Layer 11 of a small transformer language model trained on English Wikipedia (22 layers, counted from 0, width 96).
A neuron's activation on a vector x is SiLU(gate . x) times (in . x), where the dot is the dot product.

Input weights of the MLP neurons that the questions are about. A number n stands for n times 0.012.
n33 gate: -17 13 42 -21 24 0 18 -15 -20 -14 -1 -22 -6 -31 1 33 27 10 22 -8 26 -19 6 17 10 32 29 48 -13 34 -5 17 -49 15 -16 -12 -15 28 33 46 2 22 9 -22 12 -24 -9 -5 15 -8 35 -1 24 -11 8 11 45 -9 57 -1 -26 -36 -10 -31 -10 11 22 35 -14 -9 33 19 11 12 -50 -45 -23 3 -2 -36 -17 36 44 -9 12 -8 10 -4 -18 -35 28 -21 23 9 13 4
n35 gate: 23 -23 39 2 19 11 -39 -16 -2 40 22 41 -10 -52 -15 -23 -39 59 -27 -10 -23 14 41 -17 12 -28 35 23 -48 14 -14 -15 -7 -6 -54 -6 -28 32 -23 45 -6 39 6 -10 25 -10 -11 67 53 -9 25 7 17 -2 -12 -31 40 -25 30 5 -29 5 -41 -1 12 22 -7 12 -3 34 5 -50 -12 17 -22 11 21 -16 -37 -34 1 -18 14 29 12 -13 18 10 10 -49 -7 26 16 17 9 17
n63 gate: -2 -13 -2 14 31 0 6 13 -18 -44 -51 -18 -40 20 -3 29 38 21 31 -18 -42 1 12 6 -4 33 -8 46 -30 -35 -2 0 49 -15 22 -24 24 -17 -14 -7 -6 68 -2 -21 -2 62 -4 26 24 -51 19 -16 29 10 20 -49 -28 -29 -30 -2 12 3 58 -34 -18 -38 0 14 -19 2 -23 15 2 -14 51 30 42 -5 10 6 -3 -28 -41 3 10 14 17 12 -11 45 -8 -38 -39 55 -46 9
n73 gate: -37 11 -1 46 -3 -7 -37 -25 -5 45 -16 16 7 47 -25 13 5 -25 1 -54 52 -54 -6 2 2 -27 9 16 9 -14 -6 1 -21 23 1 3 -37 17 36 -5 -32 -31 -37 -20 16 -22 -36 32 15 -8 27 28 -3 2 -23 -19 -42 7 -4 30 8 33 3 -22 -18 17 -1 -3 11 32 -1 -9 1 -10 24 14 9 31 16 1 10 9 20 7 38 1 27 35 18 20 -51 -17 -9 8 6 18
n74 gate: -21 15 19 13 21 2 1 -12 3 3 -9 37 -23 71 17 -35 13 -4 43 40 35 -24 -2 2 19 10 47 50 -30 -22 -34 -29 11 23 10 22 -64 -31 3 -21 33 22 -41 32 -34 27 9 20 17 10 44 -12 22 -45 15 -30 35 -63 -42 -10 4 -11 20 -16 25 14 6 -1 18 9 -8 -16 25 7 -41 26 22 -46 0 53 -17 13 9 -9 9 31 -35 16 -65 -28 -4 -2 -52 17 -7 -1
n108 gate: -11 -6 17 -22 19 -8 25 -27 15 -4 4 25 -1 1 -8 -18 -29 -37 -5 -16 -19 -6 -1 61 -21 -47 3 -6 -11 18 -18 -18 -3 -11 -25 -8 14 6 18 10 35 33 9 9 -14 -40 -23 -25 -14 15 34 -4 -1 -16 28 -9 43 53 12 -15 -6 -2 5 11 -19 -8 -15 -17 3 -6 -15 8 33 12 18 -16 -9 24 -40 22 6 9 1 20 13 10 -20 12 -14 -43 -5 -25 10 -27 -9 -12
n116 gate: 2 5 10 2 3 -15 12 15 -38 19 -10 -29 -1 13 6 -12 26 30 22 -1 34 18 1 12 -44 -12 7 -12 -4 -61 -12 0 16 -3 -22 34 -5 2 -6 -15 -12 -13 -15 -6 30 23 0 11 12 -28 1 -27 -2 -3 -9 30 5 -20 15 -13 -9 20 -17 -12 -6 12 8 5 -39 19 10 -22 9 22 8 -2 15 54 -9 3 -3 -7 43 10 -6 32 20 -19 -36 -23 8 -14 33 7 6 1
n133 gate: 26 -19 -22 -7 20 28 46 5 50 -6 20 -50 29 54 20 -48 3 -29 -8 10 26 8 -29 12 -56 8 17 -27 4 -2 16 19 57 32 -2 41 -38 -12 14 0 -1 2 13 -53 -20 32 5 -5 -14 -14 -3 -26 -5 57 -5 2 2 16 5 46 -16 43 22 -34 5 -24 40 -13 -21 -37 -12 13 -36 20 -37 7 53 25 -52 1 9 -11 5 -23 -32 1 -14 -8 -9 -22 3 -30 -33 -9 2 18
n134 gate: 31 34 -7 -2 -32 -12 -5 29 -16 -7 15 -8 -50 -5 -55 55 -1 31 -25 46 36 -28 -21 -6 -19 1 -30 -60 12 0 11 20 -2 53 7 -31 9 49 -38 -2 -13 17 23 2 3 -29 -7 20 -36 -6 -27 3 -8 4 14 9 45 2 26 -34 6 6 -3 62 6 -31 33 -1 -20 -24 -24 -3 -8 18 2 -16 2 -57 -47 31 -8 6 21 -26 0 6 4 -5 0 13 39 24 7 1 -24 -29
n153 gate: -48 22 9 3 21 12 11 -11 -56 21 2 4 33 -14 7 19 11 6 10 -1 -14 37 44 14 41 8 -4 11 -14 11 -8 -68 -32 38 1 60 24 -4 42 -9 19 -22 -35 12 -10 7 -2 -11 -13 2 10 -34 -49 49 13 16 8 -22 12 0 -23 -20 -5 22 -39 -19 -19 -18 -28 -19 -13 -24 23 -21 10 -41 -42 27 18 -51 4 -10 39 20 6 21 -7 14 40 26 21 6 -29 31 18 -10
n175 gate: 10 -17 22 -10 -4 7 -23 -42 38 43 5 -23 -10 18 -14 -9 -18 20 -23 6 9 -35 27 1 -12 -26 1 35 37 -17 42 -2 -5 -19 -52 -23 -21 0 -30 -9 19 24 -14 -1 17 7 -37 36 -14 -19 -23 38 -57 1 -1 4 8 -48 -18 12 -31 43 5 -13 -12 -17 -18 -7 27 26 -58 14 -5 10 6 -21 -4 -35 -7 -54 -28 -3 40 -16 17 29 -6 32 -47 -13 -26 19 -34 -2 24 34
n179 gate: 8 25 3 -32 -1 -18 -12 13 -7 -10 4 -47 4 -22 -51 33 3 -19 21 5 40 -20 -8 -8 7 -6 12 49 -32 -2 -9 64 17 36 -46 38 13 11 8 8 15 -37 15 5 39 -7 30 -4 1 2 11 0 15 24 -1 19 -1 13 7 -39 34 7 5 16 18 11 8 42 -13 -2 44 5 28 0 40 -11 25 -1 21 6 -8 36 37 -12 -46 21 -8 30 -15 1 32 23 3 -31 7 22
n180 gate: -5 8 -6 16 8 27 15 -10 -19 49 30 -31 9 28 -27 4 15 -10 -24 -11 -1 2 -2 23 10 -8 42 15 36 -22 37 5 -48 51 -28 38 -33 -2 60 -49 22 39 1 8 13 -1 -7 14 -1 17 65 14 36 47 -16 7 -9 -42 -10 -40 -20 15 12 46 -44 -7 -7 -15 32 59 17 13 17 -42 8 -46 26 53 27 3 -60 13 4 -18 -46 -13 18 40 -7 -4 -5 4 -37 -42 65 3
n188 gate: 27 4 31 53 40 12 -8 -9 13 5 38 45 12 -40 -22 30 17 -10 24 -5 8 -4 9 -25 -18 -7 -27 1 -18 11 9 1 -21 -45 -34 -8 -10 47 7 7 -39 15 22 13 3 -17 -21 53 -44 -12 10 -34 60 -53 23 11 18 -43 -28 14 30 40 -6 68 -10 -30 -29 -26 28 14 -7 21 21 27 40 -14 -27 9 4 -21 -7 28 -3 -1 -79 -9 -10 6 -52 50 -54 32 -2 -24 9 -29
n194 gate: -10 -11 -3 -12 19 4 19 -27 40 11 13 22 14 34 7 -6 -49 5 -15 29 23 -15 39 15 3 -26 -8 24 -35 2 10 -22 27 -26 -9 18 -17 -12 7 16 -33 33 27 -11 -30 -24 -19 -6 20 17 22 3 -6 -17 -49 1 5 6 -12 -6 -56 -30 8 3 33 -17 29 -11 -36 -23 -11 -1 -3 -13 -24 8 -12 10 35 27 -12 3 16 -2 -37 -34 -3 -9 -7 9 49 -32 11 -1 -34 -46
n201 gate: 43 17 -12 -15 5 25 -19 -6 43 14 9 2 -12 -24 -4 5 1 -9 -24 -28 -7 7 -28 -10 11 -35 -1 1 -9 -2 8 31 -15 17 -9 40 -30 18 11 -4 16 -17 -12 -13 32 -18 3 5 20 62 -16 -8 13 13 8 48 -12 -12 1 16 -8 -7 21 2 95 3 10 2 -4 -7 -11 -29 1 29 14 -9 -32 16 -42 -10 12 41 10 -21 -16 -4 3 13 1 4 -12 -14 -19 4 5 -14
n217 gate: 20 -9 23 -12 24 30 26 39 -33 -15 13 33 4 15 -31 4 25 65 -31 17 24 27 64 31 -24 -24 -17 22 16 -31 20 -8 -10 13 45 -15 -27 0 -11 19 -5 -29 -26 22 -25 45 -48 40 17 -19 56 21 65 -17 24 14 -14 -46 36 7 -44 20 -4 46 -11 29 4 17 -58 -9 -3 -7 17 -9 16 -7 2 23 37 18 7 -52 49 5 -26 1 20 53 29 -1 -1 -69 -2 -18 -35 8
n225 gate: -9 -16 50 -13 6 -14 9 18 8 4 -7 -35 16 4 0 7 -12 15 -18 51 24 -18 -46 -2 -17 15 -19 -27 8 6 -52 -10 7 22 21 -25 -51 -17 -59 28 33 -23 -3 10 -38 15 -13 -36 -1 37 26 18 -25 19 -11 9 33 4 24 -32 -23 1 -4 16 11 -4 34 -18 16 -4 -20 -29 -28 23 7 -1 8 -13 -14 13 16 48 -25 -26 19 14 42 12 30 8 27 -36 -24 12 5 41
n33 in: -31 43 13 -1 27 4 -28 22 -20 -31 25 -19 -35 -12 12 -20 23 6 42 -25 16 32 43 33 42 19 -39 -6 -23 11 32 32 14 6 29 -3 10 9 13 -3 2 36 29 29 -30 -10 8 -26 19 -28 31 7 0 -1 40 -35 -7 25 14 -5 -13 -29 3 5 4 27 -7 -13 -7 -30 12 29 16 47 -25 -26 7 5 -10 -21 26 57 -6 -23 16 10 35 -20 -28 12 -11 -18 -2 10 1 19
n35 in: 35 17 -26 -26 17 7 5 5 17 -5 -5 6 27 -52 -20 13 -65 50 44 -9 16 21 2 -27 20 -10 -6 -2 -23 37 12 18 5 -2 4 -24 5 44 -88 10 -18 21 15 -7 14 4 -35 23 -6 9 -15 17 -21 -41 16 -41 36 -23 15 23 20 0 -31 10 26 -14 35 -18 -11 -7 17 -36 -4 -27 -34 47 10 -44 -6 -5 -22 -29 37 37 20 -10 27 6 8 -21 -25 29 20 40 -3 10
n63 in: -35 -11 6 1 -1 -32 -8 12 3 11 -40 -12 -30 -24 3 -19 11 11 -26 -42 -32 -28 -28 -5 -18 -20 1 -2 -1 1 -26 -12 -5 -35 10 -6 20 -27 30 -10 14 16 48 -4 -3 -19 1 -11 29 12 -16 32 15 -22 -25 -33 -8 -49 -8 13 27 -10 -5 16 1 -9 43 4 -3 27 23 10 44 -22 -28 12 17 -32 6 -18 16 -22 34 24 -19 34 -41 16 19 42 -7 12 -38 -3 5 -20
n73 in: -29 -6 4 32 -9 -16 -10 -14 -15 47 32 7 2 22 -51 1 28 -35 9 -45 44 -21 2 40 23 -14 8 -6 -8 2 3 0 9 7 24 14 8 19 12 -27 -6 -20 -18 1 7 -35 -6 -11 -8 -30 15 4 9 -21 -14 -3 -17 34 -11 14 4 20 16 -31 -14 16 -21 -31 41 -33 10 25 -16 -17 40 20 26 26 -14 -13 -13 -11 -1 8 38 -7 22 33 -6 12 -38 -19 5 19 1 22
n74 in: -13 -9 -5 14 1 14 -24 -31 63 11 0 43 23 31 -16 27 15 35 35 34 26 8 -30 -3 25 -28 40 -17 -21 -50 -44 11 -1 9 17 28 2 9 -19 -25 2 -11 -46 6 -18 -21 3 -4 23 -9 18 -9 -13 -10 20 -21 30 -36 -1 5 39 33 14 -17 22 -19 38 -3 14 -21 26 13 -4 15 -10 -1 -9 -8 34 27 -17 -36 -28 -23 8 6 7 28 -40 12 1 -14 -7 35 32 -25
n108 in: 19 -29 5 -22 -19 -1 41 -4 -13 18 20 28 -30 -13 -11 16 -15 -58 -13 -22 -21 -1 -4 -11 26 3 -7 3 -21 -23 8 -3 15 -31 -23 34 -17 10 19 -18 -11 -21 13 8 6 8 10 -20 25 52 35 -3 -8 -10 0 23 -12 8 4 8 -11 17 16 41 2 -39 -41 -6 26 27 21 -19 37 -19 1 -6 -5 -22 14 -9 -1 1 -1 -30 -5 -9 -2 -4 -32 -52 -3 -23 41 -11 6 9
n116 in: -3 5 -27 -1 5 -6 -6 13 -38 22 -11 1 1 20 40 16 11 41 21 -9 5 31 3 -1 -16 3 9 -9 -11 5 -40 27 16 -8 -11 22 3 -6 6 -1 -10 -8 -15 -8 23 14 5 -28 3 8 -17 -6 -10 8 -1 23 22 12 -8 14 -8 7 -22 -7 -16 -11 10 -3 -23 14 -1 10 17 2 12 -3 14 31 0 8 0 12 32 3 -20 -4 20 5 -19 -5 -4 1 24 -14 8 11
n133 in: 38 -6 28 6 21 37 7 22 -3 6 -17 -33 -25 6 37 18 29 -1 5 -23 22 17 34 51 34 25 -61 -2 5 11 10 -10 30 6 -21 54 10 20 -34 -13 -44 -2 -22 -31 -5 33 16 24 34 -9 12 -10 48 0 38 -13 13 -2 5 42 28 11 -10 -28 1 -17 4 -23 2 -33 -23 -36 -24 4 11 4 43 34 -34 12 23 38 0 -41 -52 -49 40 35 -29 -24 -29 -34 3 10 29 -19
n134 in: -4 -17 3 17 -50 -8 -11 5 -28 -5 11 33 70 -12 28 11 11 24 28 -30 -19 2 -14 -13 -4 -16 -4 -32 -31 -13 5 -37 -26 -5 24 2 -26 13 36 -23 25 -36 -51 -16 -26 16 -13 10 8 -62 6 1 42 -7 32 19 -11 -27 -28 12 18 11 10 -33 2 14 30 18 1 8 15 46 30 -3 -16 -15 -5 18 28 48 1 39 13 26 46 -15 9 -25 -47 12 -19 -56 5 -10 -2 -22
n153 in: -4 5 -32 -20 -2 -3 -7 -11 6 -34 1 36 -16 -15 -24 -1 3 7 -2 -5 -33 4 -17 -18 18 18 14 -9 -6 5 17 -16 4 -15 3 23 6 -11 -38 2 7 -28 24 -66 -38 22 45 3 20 -10 17 10 -59 15 1 0 30 -29 -19 41 15 -45 25 14 -21 -37 2 9 -7 -52 -16 -45 37 19 -19 -32 -34 -34 34 -22 8 -38 7 -11 20 11 1 38 19 1 27 6 15 21 14 -18
n175 in: 4 13 -2 -4 7 7 43 -33 -6 48 -10 -11 -4 51 5 -30 8 -17 -14 -5 33 -34 -6 11 9 -21 42 -13 -3 19 -37 1 8 -61 -3 -9 -57 10 -1 -9 -3 34 44 -5 -3 10 22 6 -26 -8 -19 20 -2 17 -9 0 11 -55 -21 -3 17 1 2 -8 2 -26 -18 -47 -1 38 -16 -16 47 -15 -1 -29 12 1 -35 14 -16 -15 25 -11 3 16 -11 9 -41 35 1 32 -28 -10 -18 -8
n179 in: -23 4 -34 4 5 29 20 20 33 -1 -33 -20 -38 11 -3 20 27 8 -10 33 -26 -36 13 18 -13 -23 12 31 -11 2 -1 30 -50 11 6 22 6 3 -9 11 15 -1 -15 -6 6 -5 31 -37 -21 -7 -21 34 35 31 4 6 33 -44 -11 -1 15 -27 -1 41 21 -7 13 10 -5 -17 10 -24 -3 -4 3 12 25 -64 -1 -6 -46 18 20 31 19 -56 11 19 -27 18 17 11 15 15 54 -51
n180 in: 0 -14 49 -26 -6 3 -19 1 -24 8 -5 -13 12 17 -20 -54 3 9 -25 -17 -60 -3 37 21 9 -20 -61 44 -69 8 37 -41 35 54 -36 0 -22 -33 34 -27 0 4 -27 -36 4 17 -5 -1 -7 -15 1 18 -21 6 -35 -20 13 5 24 -13 -13 7 7 23 -18 15 -5 11 -50 20 17 -13 34 -61 6 21 -2 -1 28 57 -54 -27 50 26 6 26 7 1 -35 7 7 -3 -21 28 15 -2
n188 in: 18 -1 10 -29 -14 -21 30 -6 -53 14 -17 -17 20 20 6 -31 -37 -22 7 -28 4 -46 -36 4 -51 29 12 -18 10 2 -16 25 25 -14 28 -2 -19 -55 -10 -14 62 -49 40 23 -11 8 29 -47 -14 11 11 35 12 28 9 12 -3 17 55 -53 -35 -12 -6 -60 43 13 -21 1 9 18 3 -7 -6 -24 -2 10 23 -45 -3 24 0 5 62 -17 29 16 18 -33 -25 -11 36 -43 -3 44 -8 31
n194 in: 18 -19 17 10 4 17 22 -29 45 17 17 33 -5 -18 -17 -8 -46 -6 -4 3 -21 27 -15 -1 29 -22 31 -5 -33 28 1 -10 -19 -28 -24 31 -22 4 18 -7 4 21 8 -11 -17 -13 -16 3 2 -15 -4 5 -14 -25 -39 14 20 23 -33 9 -35 -50 41 -13 39 21 18 -9 -1 4 -11 -10 12 -17 -29 21 31 14 -8 -11 -5 -14 27 -1 -4 -12 38 6 -15 -18 20 -29 -14 4 -25 -41
n201 in: 12 41 11 -11 -18 27 -20 16 18 32 -16 18 -1 5 4 -19 17 -17 -17 29 18 1 -6 17 -18 -35 -11 -10 -1 -12 -3 33 9 -7 -11 21 -22 -21 8 -3 -24 -25 16 6 2 3 1 16 9 -28 24 -4 13 -7 -9 28 -3 -3 -24 38 14 -35 37 -6 54 -18 -25 -2 -19 -3 -10 6 -1 11 28 -1 -38 31 -14 -11 -8 32 2 -15 9 -6 2 -11 22 12 -8 32 9 -6 5 -4
n217 in: 33 45 6 1 -46 40 38 6 47 -65 -10 16 -35 15 -37 7 37 5 -22 13 50 9 57 56 -20 -19 7 8 -42 -31 -6 38 1 1 30 -11 35 46 -8 -7 -50 -1 15 -10 17 19 -26 1 -14 -22 27 -10 8 -33 -31 30 -5 23 23 -10 22 9 -7 23 -38 44 25 -12 -11 6 44 10 -48 40 -51 -29 0 5 6 21 3 3 71 -40 18 27 24 28 0 -16 14 20 -4 0 28 -7
n225 in: -14 9 -11 7 17 -2 -23 13 0 -15 -20 -24 -22 -3 1 -30 -7 19 -15 17 -8 -3 -16 -3 -4 -12 -6 -41 49 40 -33 19 -23 5 40 -38 -60 19 -32 32 11 -33 -22 3 -16 13 -5 -1 5 26 12 -7 -24 19 -13 -38 -1 -19 -2 -23 -22 23 3 25 12 -18 -1 -7 6 20 13 -32 -19 17 18 -14 -24 -33 14 -28 0 47 -4 -50 -11 36 -2 21 7 5 34 -16 -20 16 39 1

Each question shows a token from some text and the vector x that enters the MLP there. A number n stands for n times 0.022.

"ock": -24 -18 -31 -28 -27 23 -22 -28 -16 -2 -29 -9 12 11 26 12 8 0 -24 -11 4 22 29 18 18 15 -8 -5 -13 19 -23 13 9 49 -20 -9 33 8 19 -3 48 -20 -3 36 -27 -23 0 1 -12 -2 -6 -19 9 -8 59 26 3 -3 -18 11 14 -45 7 -18 -5 13 10 -16 19 -28 26 15 8 10 -3 -1 14 -3 19 -16 19 -13 -20 37 57 -8 26 34 -16 -37 -21 -3 13 -4 11 -8
The two highest activations, in order: n33, n153

"8": -2 34 -33 4 -4 13 -3 3 0 5 -2 -33 15 8 2 -5 -6 26 -24 -13 -32 -11 8 -14 10 20 15 -32 26 4 12 2 -4 -29 -16 -14 3 12 4 -7 36 -13 -14 6 -23 -9 -20 24 13 -18 -36 -1 -19 36 -57 41 12 -4 -27 23 5 0 -10 -21 24 -13 -35 31 18 -3 11 3 18 4 27 30 27 -3 8 22 13 24 -20 6 -39 -26 -4 5 -1 6 -22 10 15 -6 -2 -31
Which three neurons fire most, strongest first? n217, n201, n33

"h": 26 -9 -22 -36 -18 -12 -55 3 17 2 -22 -13 8 10 -1 1 -4 11 28 -3 -4 -1 9 4 -21 51 18 10 41 8 14 15 28 2 -1 -27 -1 -4 -16 -2 22 1 -4 -21 -22 30 25 -31 -1 24 15 -16 20 -4 6 25 13 5 -1 21 -35 -2 19 -41 -4 -29 26 7 31 2 13 -5 -15 6 16 -6 20 28 -16 19 19 -4 -9 18 16 -21 -23 -56 -14 -11 5 9 -14 4 11 -20
Which of these neurons fires most? n133

"f": -11 -16 -2 -41 -14 -13 -13 16 7 -6 5 28 52 -19 -4 -4 9 3 34 -22 -23 17 22 18 -3 18 22 2 38 23 22 -13 -1 -13 16 -35 10 -6 -3 -32 15 -1 7 22 -3 7 20 22 -28 17 -15 -20 40 -15 -18 16 9 -12 -8 -22 -25 -19 -10 -20 7 -14 27 -9 51 -9 23 -7 -27 -3 14 -2 28 -11 -13 -21 -16 -14 15 22 22 -24 -18 -37 -7 36 -26 33 16 17 -17 -21
Which of these neurons fires most? n188

"-": -20 4 3 -37 -3 16 4 2 10 -13 1 -5 16 22 9 -9 0 -31 9 -47 -31 15 24 -9 15 3 34 -18 -5 16 -4 -18 -22 -1 15 -32 -5 9 17 8 -6 17 -26 13 9 -14 -16 -12 -3 38 9 19 -18 -23 -9 34 -34 20 -4 11 10 -2 4 -23 -1 -23 11 10 38 24 33 -36 11 -3 10 -31 1 -20 6 9 -18 -23 -6 19 12 0 -11 0 -25 -33 -4 0 44 -23 -27 8
Which of these neurons fires most? n108

"arg": -9 -3 6 -23 25 -9 6 8 -23 -15 16 -33 24 -6 4 -12 9 16 14 40 -31 5 35 -13 -9 -1 15 -7 -32 24 6 21 13 -4 32 -2 1 -15 1 -12 56 -7 37 40 -21 -24 36 -16 -22 7 9 -52 22 -22 12 30 8 2 -20 1 -9 -24 18 -13 -25 -19 -14 24 -3 -40 -12 9 1 10 -14 -21 -13 -5 18 17 -11 5 7 29 16 -22 27 26 -21 -2 8 14 5 -13 50 -22
The two highest activations, in order: n33, n153

" Media": -3 -5 -5 -28 -6 22 10 -2 -36 10 -6 19 -7 14 25 1 -14 -16 30 16 -15 -12 -1 -11 -15 -16 24 11 0 5 -1 25 -26 0 9 -4 14 -17 -1 -8 -1 -6 -1 23 -9 -3 -23 -22 -4 3 4 -10 2 19 -8 54 3 13 1 -7 8 -38 2 -14 4 6 2 15 7 -1 29 3 43 -1 20 12 17 -5 19 3 6 -23 2 17 29 3 21 8 -19 12 -19 54 20 -1 0 5
Which of these neurons fires most? n179

"57": -2 -7 -20 -1 10 28 -11 -23 0 -18 5 -47 32 39 0 19 -20 6 -21 -5 -31 0 5 -37 9 12 9 18 -1 27 39 -14 19 -28 4 -8 8 4 -1 -40 24 -16 3 -6 22 2 3 10 -2 -21 12 -18 -24 -3 -26 37 23 11 -43 -12 12 3 6 32 13 -4 -18 30 6 -4 15 14 -12 -10 21 9 14 -22 22 5 -4 7 -4 -7 26 -30 11 -7 39 11 -29 2 3 -17 9 -42
Which of these neurons fires most? n180

" 2": 9 19 -5 -17 -4 -3 -7 23 -33 -5 -9 3 -11 24 24 11 -14 -25 27 13 -37 0 4 -5 0 26 26 -16 2 15 0 8 -25 -43 -9 3 -18 6 24 -13 14 20 13 17 -42 -9 -16 -46 29 -17 -9 5 -29 22 -14 35 19 9 -1 19 59 1 3 -17 0 15 -4 6 27 -10 21 3 3 -3 64 15 18 -8 -3 32 -7 5 -13 0 41 -14 -13 8 -23 -26 -1 37 10 16 -7 10
Which of these neurons fires most? n108

"ter": -13 14 -7 -9 23 -4 -51 12 19 -16 -19 -10 17 1 -1 -53 9 7 -4 -8 -21 -9 36 -26 -5 18 1 -16 25 -9 -20 22 -22 -17 45 -23 -20 -16 -11 7 11 12 -5 -6 -25 -8 27 23 14 5 -28 -8 0 42 -53 32 -13 -1 -10 10 -28 -5 -1 -42 -19 11 9 -54 30 -7 21 2 -27 41 30 -8 -11 1 8 29 4 -11 9 -9 19 -20 6 0 10 -7 -7 -5 -10 2 19 -19
Which of these neurons fires most? n225

" Bel": -35 -34 26 -32 -13 -14 -23 1 3 6 1 9 -17 -3 48 -2 -21 -18 6 -35 -26 -33 32 9 -20 -12 24 -22 10 2 -21 29 -7 19 12 -29 33 -1 -2 -11 38 -22 0 11 -7 -5 11 4 4 -1 24 20 -1 6 -25 37 13 19 -24 15 6 -13 9 -8 1 -13 14 19 2 -8 29 3 23 32 13 22 -28 -13 -6 22 4 -15 -8 4 38 11 5 -17 -9 22 26 2 -21 -12 16 -35
Which of these neurons fires most? n133

",": -3 3 -44 6 2 -21 14 -6 38 -24 -18 -29 34 33 33 -21 0 20 1 -46 -30 3 -1 -13 47 -3 12 -31 1 14 9 10 -7 -9 5 -1 2 6 -22 -15 34 0 0 15 -16 -1 -17 -2 1 -5 -5 9 -4 -34 -14 38 10 -3 -8 3 -8 -4 -13 -29 8 22 -20 -6 10 -5 32 23 -26 -17 -3 19 5 11 11 -9 26 -19 -8 6 -15 -7 22 -7 18 17 12 5 -22 10 -16 -24
Which three neurons fire most, strongest first? n194, n108, n180

" 90": -25 21 -12 5 -2 15 9 -16 -5 5 -6 -27 13 14 16 9 -13 21 -33 -27 -32 13 15 -6 9 16 14 -26 21 12 28 6 10 -32 -9 -10 12 4 -3 -6 26 -19 -3 -1 3 -13 2 18 30 -15 -18 5 -16 21 -59 38 5 16 -34 39 5 8 -30 -30 29 -19 -20 33 26 -38 3 12 15 -2 21 25 3 -9 2 21 -19 6 -11 34 -8 -13 6 -28 6 -8 -18 26 43 4 9 -12
Which three neurons fire most, strongest first? n33, n217, n225

"|": -12 -3 8 10 -1 16 -8 6 -3 -4 -9 -8 -2 20 19 -8 -3 11 20 -24 -10 1 -3 -5 30 0 -30 9 40 -15 22 -8 -1 -25 0 -30 -19 -13 10 4 4 -8 13 5 7 2 4 -9 -40 -9 -7 -5 -3 3 -6 58 6 40 6 -5 29 -4 1 -1 -7 -8 0 16 -15 -1 -8 -21 -2 15 6 -10 21 -10 -9 15 10 -30 -8 5 17 1 2 -5 -14 -14 9 4 0 -1 -2 -7
The most active neuron and its activation: n74, at about 0.39

"ary": 3 -2 7 -18 -3 12 11 23 -20 1 -25 -28 -7 -22 40 -27 13 12 -3 61 -20 9 23 -19 -10 8 1 -4 -17 3 9 19 -17 7 6 -37 -7 -5 -6 -16 -21 -11 -7 14 -15 -9 -28 -4 -5 7 -21 -14 5 -12 8 53 -1 26 -12 13 10 10 6 -30 6 13 -15 2 13 -1 13 9 -12 -10 -16 7 18 21 26 7 -3 -12 -4 -1 -1 -25 3 10 -22 11 -15 47 -8 -24 7 17
Which of these neurons fires most? n153

"tegr": -7 4 13 -23 -14 12 -2 43 -22 -8 2 -31 23 -22 7 -6 15 24 0 -38 -4 5 26 -8 -11 -12 28 5 -3 9 11 -8 14 -30 26 -7 16 -20 -5 -21 19 10 -10 10 13 -38 18 -35 -34 -2 -23 -37 29 -9 -35 40 19 20 -23 -12 -46 -15 14 -32 5 7 -6 15 -4 -9 1 19 24 13 41 24 9 6 1 21 -13 -16 22 1 14 20 27 3 -8 5 1 42 18 -11 -8 -4
Which of these neurons fires most? n116

"ing": 6 -2 12 21 -42 25 -4 3 -39 -24 -28 15 21 -11 -12 14 -2 -6 8 14 -30 -16 53 -2 -23 28 -6 -13 10 15 -8 -2 -15 -14 17 -19 21 20 -4 -7 18 26 25 30 2 -17 -1 10 -1 1 19 3 25 -1 -8 44 -2 -1 -3 -6 1 4 -6 4 -2 15 2 15 -8 18 23 -10 14 -4 10 15 13 8 10 11 9 -24 21 -1 39 -28 -5 -9 46 8 12 24 23 -15 1 -12
Which of these neurons fires most? n217

" |": -14 13 -7 -5 4 -13 -14 10 -11 -31 -11 -13 -8 0 7 -26 5 3 12 -8 -13 -3 -1 5 41 6 -17 -6 47 -1 8 9 11 -7 -3 -18 -5 -6 11 -10 9 4 28 11 9 21 -17 -4 -6 -6 12 -6 10 34 -18 48 7 38 18 1 19 7 3 -15 41 -4 -12 27 -4 -11 2 3 -14 0 21 6 25 -27 20 13 14 -29 13 -18 -1 9 2 -9 -10 -9 1 24 -6 7 12 -5
The most active neuron and its activation: n74, at about 0.33

"berg": 1 -2 -8 -30 -14 19 -12 -23 -23 -5 3 16 14 15 3 -6 -5 -3 31 46 0 22 8 -3 -18 12 30 -10 -16 -5 2 5 13 -23 23 -7 27 13 12 -3 24 -35 31 12 -9 -12 24 7 -8 13 10 -25 -9 10 24 50 26 19 -10 -4 25 -19 21 -19 1 14 8 -31 16 -17 18 4 -2 -12 10 -8 10 2 12 -6 -15 -12 -4 24 29 -3 16 27 -13 16 -19 28 -18 11 19 -20
The two highest activations, in order: n153, n74

"ong": 23 4 -21 -42 -14 23 -12 -5 -10 -14 -54 -7 30 5 10 10 -8 9 -10 57 -26 1 12 -4 -11 25 3 -6 -19 -8 -5 -13 14 22 12 -1 2 3 4 11 27 -4 -4 10 -9 11 -21 -23 -12 8 -7 -43 -23 -12 15 42 24 -8 -4 -16 18 -28 38 -31 4 -9 14 13 21 -7 17 -7 5 -8 32 35 6 10 21 12 15 -10 17 5 17 9 9 23 -12 16 1 -22 -8 -1 23 -6
The most active neuron and its activation: n74, at about 1.9

" Committee": 26 -4 9 -25 10 -3 -2 30 -33 -11 -4 2 -15 9 40 -17 -7 15 4 20 -2 12 25 9 -15 -10 12 -7 13 -13 8 1 -14 -9 19 -28 24 -8 6 -11 5 0 -2 -4 2 -25 -28 -36 -19 -1 -5 -14 16 16 -28 48 -8 16 -33 0 5 -11 -5 -12 22 6 -29 -30 0 -10 44 30 -3 -2 -3 9 11 -35 3 -18 11 -10 -3 6 -16 10 23 11 1 10 -38 37 -2 -3 0 -14
Which three neurons fire most, strongest first? n74, n153, n133

" The": -30 -8 26 -2 -5 11 -8 10 4 11 -11 -12 -20 7 18 -3 7 -11 17 -22 0 0 19 3 -2 8 -9 -16 19 -2 -1 18 -9 -18 -13 -7 10 -4 -22 -7 4 -5 6 7 2 14 13 15 -6 1 -4 -14 -22 -17 -15 66 -13 -2 1 -4 -6 4 15 -3 -6 -11 -22 6 -4 -1 -7 -3 13 3 -4 -15 52 14 3 -4 20 -23 5 17 28 4 5 -7 -1 -3 -1 16 1 18 -7 0
Which three neurons fire most, strongest first? n116, n175, n74

"\n": -3 -34 16 -17 9 13 -18 7 -23 -12 -30 -10 -8 -11 2 13 -14 -1 -17 -47 -3 -9 17 -12 46 5 -1 0 27 12 26 9 -13 -6 -20 -24 -15 19 20 -18 -5 2 7 28 11 60 14 -21 -12 -1 -12 -4 -6 3 -7 43 -19 -13 -4 -8 5 7 -19 -14 -5 -12 -24 12 -6 -7 4 9 10 -20 9 -19 6 -15 -6 5 16 -6 -8 -4 4 19 0 36 -15 3 -7 25 -8 -11 6 4
Which three neurons fire most, strongest first? n175, n180, n74